Layer 8 of a small transformer language model trained on English Wikipedia (26 layers, counted from 0, width 128).
A neuron's activation on a vector x is SiLU(gate . x) times (in . x), where the dot is the dot product.

Input weights of the MLP neurons that the questions are about. A number n stands for (n - 128) times 0.003.
n4 gate: 93, 127, 139, 109, 134, 109, 162, 126, 180, 83, 157, 168, 126, 155, 207, 135, 92, 187, 87, 134, 105, 119, 141, 85, 112, 153, 124, 144, 121, 145, 162, 150, 106, 120, 154, 126, 149, 115, 108, 94, 154, 102, 189, 94, 153, 142, 147, 180, 133, 167, 106, 132, 84, 132, 161, 118, 130, 89, 123, 181, 126, 104, 113, 141, 138, 117, 101, 153, 146, 160, 109, 69, 136, 102, 140, 125, 173, 84, 126, 171, 86, 170, 142, 146, 149, 141, 182, 102, 143, 135, 130, 104, 63, 115, 166, 167, 144, 121, 119, 109, 100, 147, 148, 137, 112, 98, 119, 143, 104, 79, 139, 83, 144, 130, 116, 178, 103, 127, 180, 167, 193, 134, 125, 104, 82, 96, 196, 100
n80 gate: 121, 141, 82, 118, 168, 128, 116, 124, 101, 137, 191, 152, 162, 107, 101, 133, 131, 126, 136, 113, 100, 110, 126, 84, 151, 169, 118, 148, 117, 176, 161, 163, 121, 108, 98, 143, 57, 161, 102, 132, 105, 81, 141, 124, 49, 169, 148, 119, 154, 108, 163, 129, 120, 123, 99, 146, 153, 114, 121, 84, 172, 144, 44, 73, 110, 75, 131, 161, 140, 135, 121, 111, 144, 107, 90, 141, 71, 120, 151, 116, 104, 109, 154, 143, 107, 168, 160, 155, 95, 180, 198, 84, 118, 133, 129, 125, 141, 165, 146, 82, 134, 144, 96, 144, 129, 107, 112, 74, 87, 122, 182, 169, 186, 136, 127, 92, 86, 148, 85, 205, 133, 130, 123, 143, 140, 152, 123, 135
n142 gate: 151, 164, 181, 74, 185, 84, 139, 167, 82, 159, 110, 126, 163, 109, 133, 146, 146, 70, 140, 136, 157, 124, 150, 144, 128, 105, 150, 150, 199, 198, 160, 125, 100, 125, 110, 113, 143, 124, 146, 136, 124, 78, 89, 150, 136, 139, 128, 97, 114, 153, 97, 100, 98, 123, 93, 118, 178, 158, 85, 74, 207, 85, 110, 91, 123, 157, 133, 151, 133, 150, 118, 177, 103, 153, 143, 99, 117, 147, 87, 96, 67, 158, 114, 131, 138, 190, 146, 121, 72, 118, 161, 153, 153, 99, 165, 144, 150, 143, 192, 157, 92, 143, 103, 193, 101, 95, 100, 141, 136, 152, 130, 145, 133, 104, 117, 145, 138, 168, 81, 125, 124, 99, 178, 108, 158, 137, 115, 136
n159 gate: 123, 118, 173, 113, 141, 105, 136, 136, 65, 116, 112, 157, 147, 104, 198, 70, 114, 122, 134, 150, 162, 132, 97, 223, 148, 140, 87, 100, 203, 167, 152, 125, 120, 88, 109, 161, 159, 120, 91, 115, 119, 103, 67, 206, 140, 167, 161, 166, 113, 132, 156, 155, 149, 46, 97, 150, 164, 142, 145, 95, 208, 157, 186, 126, 147, 135, 117, 174, 183, 80, 141, 146, 141, 124, 44, 84, 169, 132, 179, 174, 51, 125, 126, 123, 98, 79, 141, 114, 169, 116, 119, 208, 120, 111, 128, 149, 125, 129, 148, 129, 112, 65, 150, 162, 108, 54, 101, 79, 175, 130, 117, 83, 175, 163, 131, 58, 141, 125, 145, 196, 65, 140, 115, 134, 163, 153, 143, 82
n193 gate: 216, 83, 89, 151, 151, 98, 173, 169, 81, 98, 175, 117, 150, 205, 169, 108, 118, 182, 80, 180, 132, 99, 130, 149, 185, 170, 144, 200, 163, 111, 35, 163, 134, 63, 145, 105, 130, 126, 159, 183, 93, 137, 95, 124, 110, 178, 153, 131, 144, 163, 88, 135, 126, 155, 156, 155, 23, 106, 128, 131, 88, 118, 115, 73, 122, 140, 112, 111, 119, 164, 122, 151, 129, 169, 150, 92, 100, 73, 167, 167, 107, 134, 125, 117, 129, 165, 137, 119, 92, 100, 108, 153, 95, 114, 122, 113, 111, 137, 127, 120, 90, 158, 170, 157, 64, 153, 131, 76, 98, 120, 153, 126, 88, 82, 130, 148, 92, 115, 119, 114, 136, 80, 145, 119, 93, 118, 101, 59
n212 gate: 94, 116, 148, 123, 150, 79, 94, 91, 78, 118, 91, 90, 109, 141, 125, 69, 95, 124, 124, 86, 114, 103, 144, 91, 157, 136, 118, 115, 116, 174, 140, 159, 111, 181, 99, 186, 106, 118, 116, 154, 153, 89, 91, 148, 113, 96, 102, 101, 165, 138, 132, 154, 151, 99, 133, 155, 101, 149, 83, 63, 102, 146, 92, 135, 80, 106, 107, 120, 134, 100, 6, 151, 203, 158, 119, 75, 93, 128, 175, 174, 158, 102, 172, 85, 147, 100, 48, 98, 164, 63, 161, 130, 127, 181, 177, 131, 162, 138, 76, 128, 119, 101, 113, 120, 77, 94, 23, 66, 191, 76, 151, 125, 137, 114, 79, 116, 111, 136, 187, 149, 137, 182, 136, 195, 121, 91, 146, 70
n4 in: 97, 103, 171, 157, 99, 143, 127, 112, 136, 161, 66, 183, 200, 89, 140, 143, 136, 113, 100, 101, 96, 155, 184, 195, 104, 139, 163, 128, 148, 98, 164, 145, 129, 176, 109, 92, 145, 174, 130, 120, 147, 146, 175, 150, 155, 135, 166, 146, 123, 115, 137, 128, 149, 160, 141, 143, 139, 85, 84, 151, 162, 114, 155, 158, 145, 153, 151, 156, 152, 162, 120, 161, 118, 146, 68, 80, 122, 113, 47, 57, 114, 164, 136, 160, 119, 103, 196, 173, 87, 112, 147, 175, 179, 104, 165, 134, 113, 92, 138, 177, 145, 148, 95, 143, 155, 113, 118, 96, 133, 120, 101, 126, 100, 109, 80, 116, 174, 108, 125, 107, 107, 116, 112, 96, 113, 151, 92, 131
n80 in: 114, 161, 110, 121, 89, 133, 133, 163, 175, 137, 157, 137, 118, 115, 190, 113, 113, 145, 171, 121, 169, 104, 123, 84, 158, 157, 161, 141, 153, 152, 156, 161, 121, 149, 109, 139, 89, 156, 152, 104, 67, 55, 133, 170, 139, 144, 150, 56, 140, 109, 119, 122, 115, 63, 140, 103, 162, 90, 101, 176, 73, 122, 107, 105, 99, 93, 80, 151, 108, 125, 114, 104, 152, 159, 112, 97, 84, 107, 135, 168, 46, 140, 148, 162, 137, 154, 153, 113, 148, 82, 133, 141, 162, 134, 92, 137, 129, 121, 157, 134, 119, 136, 98, 94, 145, 126, 125, 159, 112, 91, 144, 137, 103, 55, 82, 137, 174, 104, 133, 152, 161, 128, 141, 76, 145, 167, 188, 118
n142 in: 73, 111, 175, 34, 148, 113, 156, 146, 129, 131, 126, 114, 142, 133, 109, 103, 119, 125, 111, 105, 114, 113, 162, 170, 133, 144, 138, 177, 118, 106, 149, 104, 193, 118, 109, 109, 99, 122, 151, 193, 125, 115, 100, 203, 109, 131, 145, 61, 129, 113, 126, 111, 156, 111, 161, 113, 173, 150, 91, 167, 123, 108, 181, 104, 109, 81, 116, 150, 100, 144, 79, 130, 138, 141, 127, 106, 41, 125, 97, 96, 92, 166, 62, 183, 154, 197, 144, 136, 89, 98, 138, 91, 148, 89, 117, 92, 146, 167, 155, 83, 152, 154, 95, 132, 165, 122, 108, 110, 127, 54, 107, 134, 142, 99, 123, 118, 191, 193, 143, 110, 149, 117, 184, 153, 139, 142, 143, 176
n159 in: 163, 74, 119, 86, 151, 154, 172, 126, 145, 189, 94, 92, 62, 182, 92, 159, 107, 161, 182, 143, 87, 113, 160, 110, 44, 107, 99, 91, 151, 59, 136, 165, 112, 131, 110, 110, 70, 150, 73, 146, 78, 141, 162, 148, 110, 144, 111, 133, 128, 61, 128, 127, 123, 175, 132, 140, 150, 149, 108, 100, 146, 196, 147, 105, 158, 185, 169, 147, 180, 142, 182, 116, 109, 174, 107, 164, 136, 111, 123, 110, 151, 146, 120, 101, 174, 80, 132, 163, 155, 98, 110, 154, 164, 108, 90, 150, 143, 122, 116, 225, 96, 63, 202, 146, 105, 123, 133, 119, 142, 91, 118, 151, 25, 144, 127, 115, 131, 146, 124, 138, 129, 154, 86, 92, 155, 102, 131, 144
n193 in: 94, 141, 75, 109, 102, 144, 179, 69, 139, 122, 109, 153, 167, 96, 94, 135, 166, 61, 140, 133, 148, 174, 80, 191, 133, 119, 84, 77, 136, 194, 140, 119, 125, 144, 179, 141, 173, 113, 134, 78, 104, 109, 91, 160, 188, 160, 128, 161, 129, 123, 143, 181, 115, 89, 112, 127, 98, 138, 118, 223, 204, 125, 168, 190, 142, 118, 126, 140, 117, 126, 66, 115, 103, 79, 68, 156, 151, 119, 103, 129, 161, 166, 137, 144, 105, 123, 141, 157, 170, 179, 172, 124, 115, 118, 127, 131, 132, 130, 149, 134, 137, 134, 123, 161, 142, 92, 141, 123, 185, 83, 65, 96, 175, 78, 130, 129, 126, 138, 195, 144, 134, 161, 138, 135, 128, 174, 145, 175
n212 in: 152, 62, 87, 159, 136, 107, 91, 88, 194, 122, 118, 126, 174, 108, 123, 103, 63, 133, 172, 104, 137, 120, 199, 121, 162, 129, 87, 125, 184, 111, 152, 158, 189, 68, 125, 91, 164, 196, 140, 135, 71, 91, 113, 86, 93, 147, 162, 132, 91, 149, 107, 148, 158, 146, 120, 177, 140, 138, 67, 109, 128, 112, 126, 124, 124, 139, 59, 85, 137, 82, 124, 127, 146, 124, 84, 98, 119, 106, 136, 160, 166, 142, 157, 168, 154, 63, 147, 125, 160, 92, 174, 134, 144, 171, 148, 152, 130, 133, 67, 146, 74, 123, 172, 153, 119, 142, 138, 138, 142, 116, 88, 143, 82, 139, 83, 132, 80, 151, 94, 162, 206, 98, 151, 133, 140, 115, 112, 136

Each question shows a token from some text and the vector x that enters the MLP there. A number n stands for (n - 128) times 0.029.

"st": 136, 115, 83, 122, 127, 128, 110, 88, 117, 114, 92, 129, 110, 138, 102, 100, 135, 96, 124, 92, 89, 127, 151, 118, 163, 118, 124, 159, 132, 152, 130, 104, 146, 107, 131, 175, 153, 120, 112, 134, 117, 142, 118, 146, 151, 145, 117, 181, 169, 152, 120, 90, 156, 124, 108, 118, 129, 122, 127, 130, 163, 113, 121, 129, 153, 71, 134, 164, 155, 82, 135, 87, 82, 152, 110, 104, 137, 184, 147, 112, 193, 165, 146, 130, 119, 121, 126, 126, 135, 126, 113, 147, 131, 134, 128, 118, 137, 126, 165, 176, 112, 125, 135, 114, 136, 118, 159, 116, 118, 123, 115, 118, 110, 152, 136, 97, 123, 125, 150, 104, 132, 120, 125, 118, 134, 119, 134, 115
Which of these neurons fires most? n159

" ed": 145, 128, 96, 110, 126, 142, 129, 139, 114, 168, 152, 113, 169, 142, 152, 101, 115, 121, 93, 132, 57, 155, 159, 152, 128, 125, 111, 137, 125, 153, 172, 105, 148, 119, 117, 126, 112, 162, 141, 129, 146, 115, 137, 115, 140, 133, 123, 148, 125, 156, 115, 146, 123, 107, 118, 118, 103, 100, 115, 148, 110, 155, 162, 125, 130, 136, 141, 144, 123, 135, 140, 109, 66, 130, 102, 117, 129, 158, 99, 112, 118, 128, 146, 133, 130, 156, 102, 110, 103, 98, 139, 181, 170, 123, 124, 130, 133, 135, 156, 158, 110, 106, 103, 155, 115, 118, 142, 139, 131, 111, 112, 123, 127, 129, 107, 134, 107, 122, 124, 142, 78, 128, 106, 123, 119, 96, 148, 134
Which of these neurons fires most? n159

"am": 88, 129, 131, 124, 99, 135, 141, 129, 145, 133, 165, 162, 119, 92, 128, 112, 128, 130, 114, 145, 89, 96, 167, 146, 129, 83, 88, 182, 126, 121, 155, 120, 143, 149, 133, 147, 95, 174, 123, 134, 145, 128, 96, 158, 109, 117, 158, 128, 106, 129, 125, 113, 160, 168, 119, 105, 109, 110, 100, 127, 144, 113, 107, 134, 139, 152, 120, 116, 152, 99, 140, 107, 107, 180, 98, 26, 94, 126, 123, 128, 116, 113, 129, 149, 114, 94, 118, 137, 139, 154, 91, 170, 145, 139, 131, 95, 127, 128, 168, 139, 141, 173, 132, 118, 168, 119, 126, 114, 151, 92, 141, 137, 140, 151, 148, 157, 113, 116, 140, 96, 178, 117, 127, 128, 131, 123, 136, 124
Which three neurons fire most, strongest first? n212, n80, n193

" |": 144, 134, 123, 113, 131, 114, 145, 146, 122, 128, 138, 142, 96, 132, 137, 117, 137, 138, 113, 127, 74, 125, 132, 105, 130, 115, 104, 126, 133, 129, 153, 120, 154, 113, 107, 129, 124, 121, 154, 150, 135, 103, 102, 143, 130, 118, 129, 126, 99, 127, 128, 114, 146, 132, 131, 114, 105, 139, 143, 112, 136, 116, 128, 138, 106, 189, 99, 108, 136, 127, 136, 90, 36, 125, 118, 108, 139, 180, 90, 137, 121, 135, 134, 98, 124, 153, 107, 157, 128, 153, 129, 125, 122, 127, 135, 91, 113, 129, 156, 137, 117, 136, 136, 129, 114, 132, 117, 123, 127, 109, 134, 90, 105, 153, 130, 134, 153, 116, 132, 120, 127, 141, 136, 130, 131, 124, 136, 121
Which three neurons fire most, strongest first? n142, n80, n212

" St": 99, 140, 111, 107, 119, 146, 135, 132, 113, 115, 123, 125, 101, 158, 118, 135, 119, 141, 135, 126, 87, 122, 150, 124, 132, 117, 77, 132, 132, 132, 158, 123, 103, 84, 128, 142, 146, 130, 112, 139, 128, 145, 136, 74, 161, 138, 97, 158, 116, 152, 136, 96, 120, 112, 118, 162, 120, 92, 127, 134, 131, 101, 126, 141, 153, 122, 124, 164, 141, 102, 142, 69, 61, 144, 124, 129, 154, 151, 101, 141, 167, 118, 130, 123, 124, 130, 121, 134, 141, 98, 108, 117, 136, 125, 86, 84, 134, 138, 159, 158, 100, 122, 125, 117, 111, 113, 124, 125, 139, 91, 111, 104, 112, 187, 144, 167, 118, 131, 146, 107, 130, 136, 129, 135, 140, 99, 144, 140
Which neuron fires most, and how strongly? n80, at about 0.33

"ir": 117, 128, 117, 161, 102, 175, 112, 174, 128, 143, 59, 122, 158, 113, 120, 133, 126, 95, 102, 146, 99, 121, 148, 112, 159, 127, 155, 134, 152, 141, 133, 137, 186, 114, 133, 162, 93, 123, 114, 99, 121, 119, 132, 142, 149, 123, 139, 144, 131, 133, 161, 78, 132, 139, 123, 116, 117, 93, 85, 140, 102, 123, 98, 139, 153, 164, 126, 148, 136, 153, 145, 108, 101, 93, 98, 123, 154, 204, 121, 101, 96, 128, 141, 116, 144, 175, 115, 160, 134, 168, 146, 153, 165, 146, 190, 120, 146, 125, 142, 171, 126, 86, 119, 133, 112, 145, 161, 139, 141, 94, 128, 94, 141, 93, 150, 155, 120, 107, 129, 144, 67, 130, 104, 130, 126, 139, 82, 128
Which neuron fires most, and how strongly? n212, at about 0.18

"ge": 101, 97, 117, 141, 130, 144, 118, 114, 126, 120, 162, 145, 162, 79, 105, 121, 121, 94, 149, 93, 79, 114, 171, 145, 108, 92, 165, 171, 108, 123, 102, 120, 115, 100, 122, 158, 98, 142, 157, 113, 121, 149, 132, 96, 146, 151, 97, 132, 88, 108, 130, 107, 134, 153, 127, 125, 104, 91, 145, 114, 117, 121, 125, 143, 133, 184, 120, 137, 109, 97, 132, 97, 112, 101, 158, 149, 135, 159, 109, 133, 195, 105, 130, 136, 118, 96, 130, 134, 127, 138, 137, 107, 183, 120, 131, 133, 190, 137, 91, 74, 112, 113, 122, 114, 166, 129, 125, 120, 118, 126, 122, 108, 113, 122, 122, 112, 133, 109, 129, 101, 148, 113, 102, 131, 115, 151, 121, 130
Which of these neurons fires most? n142

" V": 123, 134, 121, 158, 137, 123, 152, 142, 134, 156, 116, 141, 104, 111, 130, 149, 152, 136, 137, 104, 105, 153, 136, 135, 126, 110, 147, 166, 133, 161, 136, 117, 105, 123, 128, 167, 120, 135, 131, 131, 144, 112, 126, 122, 158, 133, 170, 178, 101, 154, 146, 136, 94, 87, 108, 109, 149, 124, 111, 128, 128, 118, 123, 134, 131, 154, 100, 109, 134, 123, 156, 98, 50, 113, 136, 115, 112, 145, 90, 144, 125, 122, 123, 108, 123, 131, 129, 139, 124, 133, 87, 161, 129, 132, 138, 100, 121, 135, 136, 125, 144, 129, 117, 132, 120, 122, 136, 113, 151, 99, 113, 119, 102, 160, 126, 138, 110, 89, 117, 119, 142, 133, 147, 126, 141, 162, 140, 100
Which of these neurons fires most? n4

"y": 122, 109, 89, 96, 73, 149, 139, 120, 128, 125, 132, 114, 133, 137, 117, 115, 137, 191, 121, 140, 116, 134, 153, 146, 146, 117, 186, 196, 131, 153, 101, 146, 94, 169, 126, 86, 145, 135, 100, 117, 112, 132, 133, 141, 161, 130, 119, 135, 140, 138, 128, 125, 148, 147, 125, 118, 108, 121, 127, 143, 95, 148, 137, 125, 173, 139, 144, 150, 138, 87, 145, 87, 88, 113, 144, 139, 171, 142, 165, 83, 129, 147, 109, 107, 90, 107, 137, 134, 133, 111, 148, 123, 152, 127, 162, 125, 124, 123, 137, 161, 138, 138, 167, 140, 116, 149, 112, 136, 128, 100, 139, 123, 177, 155, 110, 110, 130, 150, 140, 92, 206, 122, 140, 117, 91, 173, 94, 145
Which of these neurons fires most? n4

"iginal": 94, 149, 121, 126, 132, 138, 125, 160, 144, 130, 140, 114, 102, 121, 173, 158, 124, 136, 128, 134, 117, 120, 125, 135, 136, 104, 148, 134, 118, 152, 109, 94, 136, 91, 112, 141, 112, 151, 144, 121, 125, 122, 121, 120, 87, 138, 136, 109, 103, 136, 128, 133, 158, 87, 111, 76, 137, 123, 127, 127, 153, 123, 95, 115, 114, 122, 115, 125, 139, 117, 124, 108, 63, 144, 127, 111, 134, 191, 131, 134, 115, 137, 149, 103, 152, 138, 149, 108, 108, 158, 115, 114, 145, 139, 123, 115, 143, 143, 139, 116, 133, 88, 154, 152, 121, 122, 140, 133, 131, 104, 124, 105, 121, 114, 102, 121, 143, 99, 97, 151, 121, 117, 67, 110, 114, 148, 176, 123
Which of these neurons fires most? n80

"u": 111, 108, 89, 185, 102, 146, 153, 111, 130, 158, 190, 150, 142, 113, 136, 125, 125, 147, 128, 136, 91, 123, 119, 110, 122, 83, 144, 172, 120, 118, 139, 82, 125, 131, 133, 154, 120, 136, 143, 138, 133, 132, 143, 91, 126, 132, 112, 165, 94, 116, 151, 123, 166, 125, 105, 72, 85, 107, 141, 119, 112, 155, 122, 135, 166, 161, 121, 105, 120, 111, 117, 108, 107, 102, 122, 129, 133, 124, 166, 145, 150, 117, 134, 101, 121, 94, 119, 124, 124, 131, 113, 183, 138, 148, 150, 141, 144, 148, 104, 55, 144, 121, 111, 136, 118, 148, 131, 146, 125, 123, 123, 119, 98, 129, 165, 154, 101, 107, 129, 147, 155, 117, 93, 126, 105, 145, 141, 113
The two highest activations, in order: n142, n159

".S": 160, 135, 95, 119, 135, 170, 115, 153, 122, 138, 96, 104, 101, 136, 162, 108, 133, 183, 128, 117, 102, 136, 115, 142, 136, 110, 170, 128, 121, 151, 83, 154, 131, 159, 127, 137, 136, 111, 101, 113, 117, 124, 129, 143, 147, 153, 117, 143, 114, 138, 118, 134, 126, 145, 127, 135, 175, 94, 119, 118, 109, 136, 113, 138, 145, 157, 124, 126, 100, 116, 141, 82, 51, 71, 81, 111, 88, 126, 83, 134, 154, 141, 112, 116, 124, 139, 121, 142, 119, 129, 147, 138, 115, 117, 122, 119, 128, 134, 137, 163, 114, 138, 101, 160, 117, 112, 133, 124, 162, 76, 126, 112, 92, 129, 154, 85, 124, 87, 132, 136, 128, 117, 146, 143, 107, 119, 157, 124
Which of these neurons fires most? n193

"ers": 105, 124, 126, 105, 135, 127, 98, 131, 104, 168, 130, 130, 135, 119, 119, 133, 124, 120, 132, 88, 29, 104, 140, 136, 141, 137, 132, 156, 106, 170, 124, 141, 114, 145, 116, 118, 117, 129, 121, 135, 70, 137, 141, 142, 123, 139, 108, 130, 120, 136, 120, 139, 183, 157, 118, 130, 96, 142, 96, 132, 112, 122, 123, 148, 141, 155, 113, 144, 127, 126, 131, 93, 88, 133, 149, 143, 111, 124, 145, 140, 138, 99, 123, 137, 141, 152, 139, 147, 111, 137, 110, 111, 91, 155, 151, 153, 169, 140, 133, 99, 104, 124, 93, 123, 160, 135, 153, 114, 123, 121, 142, 131, 120, 152, 123, 101, 131, 115, 102, 114, 138, 111, 97, 143, 131, 181, 149, 175
Which of these neurons fires most? n193

" series": 70, 119, 171, 147, 100, 88, 102, 134, 137, 132, 171, 98, 102, 127, 106, 104, 92, 137, 147, 148, 70, 130, 150, 133, 166, 117, 104, 115, 137, 109, 153, 137, 128, 121, 111, 119, 120, 140, 119, 115, 127, 117, 116, 114, 130, 110, 146, 121, 90, 139, 139, 148, 169, 52, 120, 152, 117, 122, 125, 121, 120, 119, 122, 154, 127, 127, 140, 135, 122, 134, 137, 90, 67, 111, 118, 122, 135, 167, 131, 144, 127, 134, 132, 115, 148, 154, 121, 127, 128, 117, 117, 163, 120, 155, 116, 116, 129, 133, 122, 138, 120, 127, 129, 131, 121, 118, 105, 141, 155, 92, 127, 140, 126, 167, 118, 141, 124, 106, 121, 117, 133, 106, 101, 144, 133, 109, 143, 145
Which of these neurons fires most? n212

"outh": 140, 103, 56, 102, 111, 110, 115, 143, 135, 127, 110, 110, 78, 87, 117, 93, 127, 135, 130, 76, 138, 119, 155, 107, 107, 125, 124, 115, 127, 112, 136, 145, 134, 151, 119, 125, 178, 154, 113, 125, 127, 97, 111, 148, 127, 161, 132, 133, 104, 124, 144, 130, 143, 128, 123, 115, 126, 123, 130, 158, 115, 113, 140, 134, 156, 141, 150, 127, 146, 118, 123, 102, 46, 125, 123, 90, 119, 136, 160, 156, 134, 126, 136, 131, 187, 133, 155, 157, 140, 142, 138, 137, 149, 113, 146, 106, 116, 118, 110, 155, 126, 174, 113, 151, 122, 134, 130, 128, 151, 82, 113, 114, 105, 114, 128, 101, 123, 95, 139, 119, 158, 115, 127, 140, 112, 133, 120, 114
Which neuron fires most, and how strongly? n212, at about 0.23

" the": 115, 140, 130, 130, 117, 99, 150, 140, 113, 116, 134, 127, 101, 129, 137, 122, 123, 140, 130, 122, 159, 129, 139, 128, 143, 143, 128, 125, 143, 127, 139, 127, 123, 130, 103, 132, 125, 137, 125, 116, 122, 129, 131, 130, 111, 131, 139, 124, 116, 109, 83, 106, 159, 129, 109, 107, 118, 134, 140, 123, 114, 111, 124, 96, 128, 106, 132, 130, 119, 136, 118, 71, 48, 157, 165, 98, 132, 135, 114, 128, 120, 131, 124, 135, 119, 144, 143, 131, 107, 134, 152, 131, 123, 105, 147, 127, 124, 160, 132, 128, 129, 136, 124, 138, 135, 125, 144, 129, 139, 126, 124, 144, 133, 128, 139, 150, 137, 140, 133, 141, 123, 126, 100, 130, 108, 124, 156, 136
Which three neurons fire most, strongest first? n142, n80, n212

",": 125, 90, 90, 175, 133, 122, 136, 132, 106, 136, 130, 113, 131, 119, 155, 127, 144, 86, 133, 140, 116, 99, 136, 141, 106, 115, 140, 205, 119, 132, 113, 136, 145, 72, 108, 142, 137, 136, 126, 127, 127, 91, 97, 142, 160, 103, 142, 144, 118, 111, 106, 144, 137, 126, 132, 126, 135, 133, 87, 131, 129, 149, 137, 132, 148, 166, 125, 140, 133, 124, 123, 99, 81, 114, 93, 106, 93, 128, 94, 101, 120, 107, 108, 131, 122, 152, 179, 138, 125, 127, 115, 130, 124, 134, 149, 80, 112, 133, 158, 177, 133, 150, 116, 136, 151, 134, 119, 128, 124, 132, 137, 155, 115, 121, 167, 101, 117, 83, 132, 142, 169, 122, 113, 143, 130, 175, 142, 121
The two highest activations, in order: n142, n193

" T": 87, 133, 116, 131, 123, 122, 152, 170, 118, 101, 123, 109, 98, 121, 115, 119, 162, 109, 128, 137, 131, 109, 136, 143, 159, 145, 110, 138, 153, 124, 169, 139, 126, 130, 139, 115, 116, 115, 114, 145, 131, 126, 124, 151, 115, 134, 123, 126, 121, 155, 157, 113, 93, 129, 130, 127, 126, 148, 128, 120, 171, 126, 124, 127, 119, 155, 148, 173, 144, 124, 142, 107, 67, 127, 120, 91, 116, 161, 97, 125, 83, 125, 109, 108, 139, 122, 153, 150, 129, 122, 120, 119, 137, 129, 146, 91, 122, 138, 172, 171, 120, 114, 109, 139, 120, 94, 138, 125, 155, 133, 145, 141, 124, 136, 122, 124, 112, 133, 132, 107, 161, 125, 130, 119, 118, 181, 142, 158
Which of these neurons fires most? n142

"ree": 147, 123, 103, 111, 126, 158, 104, 132, 133, 110, 109, 114, 110, 153, 131, 86, 146, 159, 126, 120, 67, 160, 90, 102, 121, 78, 130, 143, 121, 135, 84, 153, 116, 146, 131, 116, 91, 124, 107, 118, 157, 134, 138, 117, 153, 165, 99, 150, 103, 133, 129, 129, 120, 107, 137, 144, 114, 65, 121, 101, 118, 152, 126, 130, 140, 208, 127, 136, 126, 105, 123, 109, 103, 155, 189, 113, 173, 163, 126, 141, 140, 131, 184, 150, 150, 66, 145, 128, 84, 100, 138, 120, 138, 170, 117, 122, 126, 132, 142, 128, 135, 128, 181, 135, 139, 139, 156, 137, 140, 103, 155, 132, 128, 152, 104, 126, 130, 116, 153, 106, 146, 133, 82, 124, 101, 136, 101, 88
Which of these neurons fires most? n142

"ast": 99, 111, 104, 101, 147, 105, 126, 103, 141, 120, 166, 121, 92, 123, 125, 149, 135, 155, 130, 128, 96, 123, 163, 115, 111, 84, 134, 131, 116, 130, 129, 110, 112, 154, 123, 134, 174, 127, 128, 89, 120, 161, 113, 83, 161, 90, 115, 114, 105, 137, 143, 131, 161, 155, 127, 114, 90, 115, 111, 82, 175, 82, 147, 130, 138, 127, 152, 126, 144, 91, 136, 80, 93, 123, 168, 115, 169, 134, 122, 191, 136, 124, 116, 123, 131, 114, 133, 126, 134, 127, 117, 95, 126, 110, 127, 158, 155, 132, 143, 106, 102, 160, 155, 149, 131, 118, 147, 122, 144, 87, 117, 118, 157, 175, 158, 138, 143, 101, 128, 100, 192, 119, 127, 119, 103, 125, 117, 134
Which neuron fires most, and how strongly? n80, at about 0.48

"F": 123, 140, 95, 131, 138, 117, 118, 108, 110, 159, 101, 117, 134, 129, 121, 129, 136, 137, 137, 138, 110, 137, 124, 137, 148, 112, 160, 156, 132, 104, 132, 150, 86, 108, 128, 122, 131, 130, 107, 152, 105, 141, 109, 165, 117, 141, 148, 131, 141, 151, 145, 125, 122, 156, 120, 111, 116, 158, 116, 133, 151, 130, 117, 136, 163, 106, 122, 115, 144, 103, 134, 51, 48, 124, 131, 132, 142, 134, 97, 137, 143, 135, 138, 133, 155, 141, 151, 113, 122, 113, 123, 126, 138, 136, 126, 107, 119, 130, 149, 167, 126, 180, 124, 154, 100, 107, 148, 125, 131, 63, 99, 145, 118, 165, 116, 129, 128, 158, 119, 141, 150, 108, 150, 134, 128, 145, 154, 149
Which three neurons fire most, strongest first? n142, n193, n4

"*": 118, 126, 66, 90, 129, 101, 91, 146, 116, 144, 115, 109, 118, 148, 103, 155, 131, 122, 131, 128, 64, 138, 108, 133, 127, 130, 129, 155, 145, 115, 132, 142, 129, 106, 124, 118, 163, 127, 92, 134, 102, 123, 125, 156, 110, 134, 141, 112, 151, 129, 143, 147, 146, 145, 137, 112, 110, 156, 138, 137, 140, 130, 101, 132, 153, 160, 137, 121, 144, 97, 124, 106, 42, 117, 108, 95, 137, 156, 120, 124, 125, 133, 111, 119, 124, 132, 147, 114, 129, 125, 143, 127, 132, 108, 150, 92, 133, 121, 146, 173, 104, 151, 158, 95, 123, 108, 113, 137, 148, 94, 138, 127, 126, 157, 90, 124, 151, 137, 116, 131, 156, 132, 122, 146, 135, 150, 174, 128
Which of these neurons fires most? n159

" O": 99, 134, 100, 110, 128, 94, 142, 132, 137, 142, 140, 144, 124, 98, 138, 121, 142, 155, 99, 143, 130, 114, 138, 159, 129, 132, 114, 120, 140, 118, 142, 152, 106, 111, 129, 142, 114, 108, 145, 109, 120, 167, 104, 149, 138, 142, 115, 144, 121, 158, 141, 138, 103, 130, 137, 85, 144, 140, 129, 129, 124, 125, 121, 141, 161, 150, 116, 94, 123, 121, 126, 68, 70, 105, 141, 123, 119, 133, 99, 98, 113, 133, 123, 126, 153, 136, 98, 150, 131, 132, 143, 65, 103, 115, 161, 77, 163, 154, 138, 141, 129, 105, 107, 155, 103, 110, 114, 156, 124, 112, 142, 115, 111, 146, 132, 106, 139, 104, 143, 111, 163, 139, 109, 136, 108, 143, 143, 138
Which of these neurons fires most? n212

"ac": 109, 118, 117, 127, 89, 158, 111, 136, 133, 128, 139, 127, 137, 94, 142, 110, 137, 151, 91, 139, 128, 93, 94, 117, 123, 75, 122, 102, 142, 148, 104, 144, 154, 163, 127, 123, 124, 119, 119, 74, 101, 128, 121, 156, 108, 142, 138, 123, 122, 134, 121, 100, 134, 198, 131, 121, 107, 63, 130, 95, 166, 106, 112, 143, 136, 181, 143, 138, 114, 122, 121, 118, 69, 136, 95, 115, 132, 153, 108, 150, 112, 137, 123, 100, 127, 157, 159, 155, 82, 125, 150, 128, 114, 150, 149, 133, 140, 145, 156, 135, 111, 165, 130, 98, 127, 145, 155, 99, 164, 86, 132, 82, 114, 125, 136, 143, 123, 98, 133, 109, 129, 119, 101, 132, 114, 148, 105, 154
Which three neurons fire most, strongest first? n4, n193, n212

"end": 126, 111, 139, 150, 127, 130, 133, 117, 129, 131, 77, 126, 134, 87, 143, 101, 122, 131, 136, 114, 116, 145, 126, 134, 175, 120, 114, 143, 119, 127, 96, 141, 132, 134, 129, 107, 122, 135, 95, 126, 84, 70, 121, 148, 126, 120, 145, 78, 83, 137, 168, 123, 166, 144, 123, 124, 86, 126, 131, 116, 154, 128, 84, 93, 125, 154, 153, 150, 128, 125, 122, 92, 98, 165, 123, 101, 157, 173, 131, 103, 135, 153, 164, 112, 126, 118, 116, 118, 117, 114, 97, 145, 140, 168, 121, 109, 137, 121, 147, 181, 134, 198, 188, 160, 142, 116, 170, 119, 156, 74, 129, 119, 141, 132, 107, 117, 111, 100, 123, 131, 123, 135, 121, 118, 114, 148, 104, 170
The two highest activations, in order: n159, n212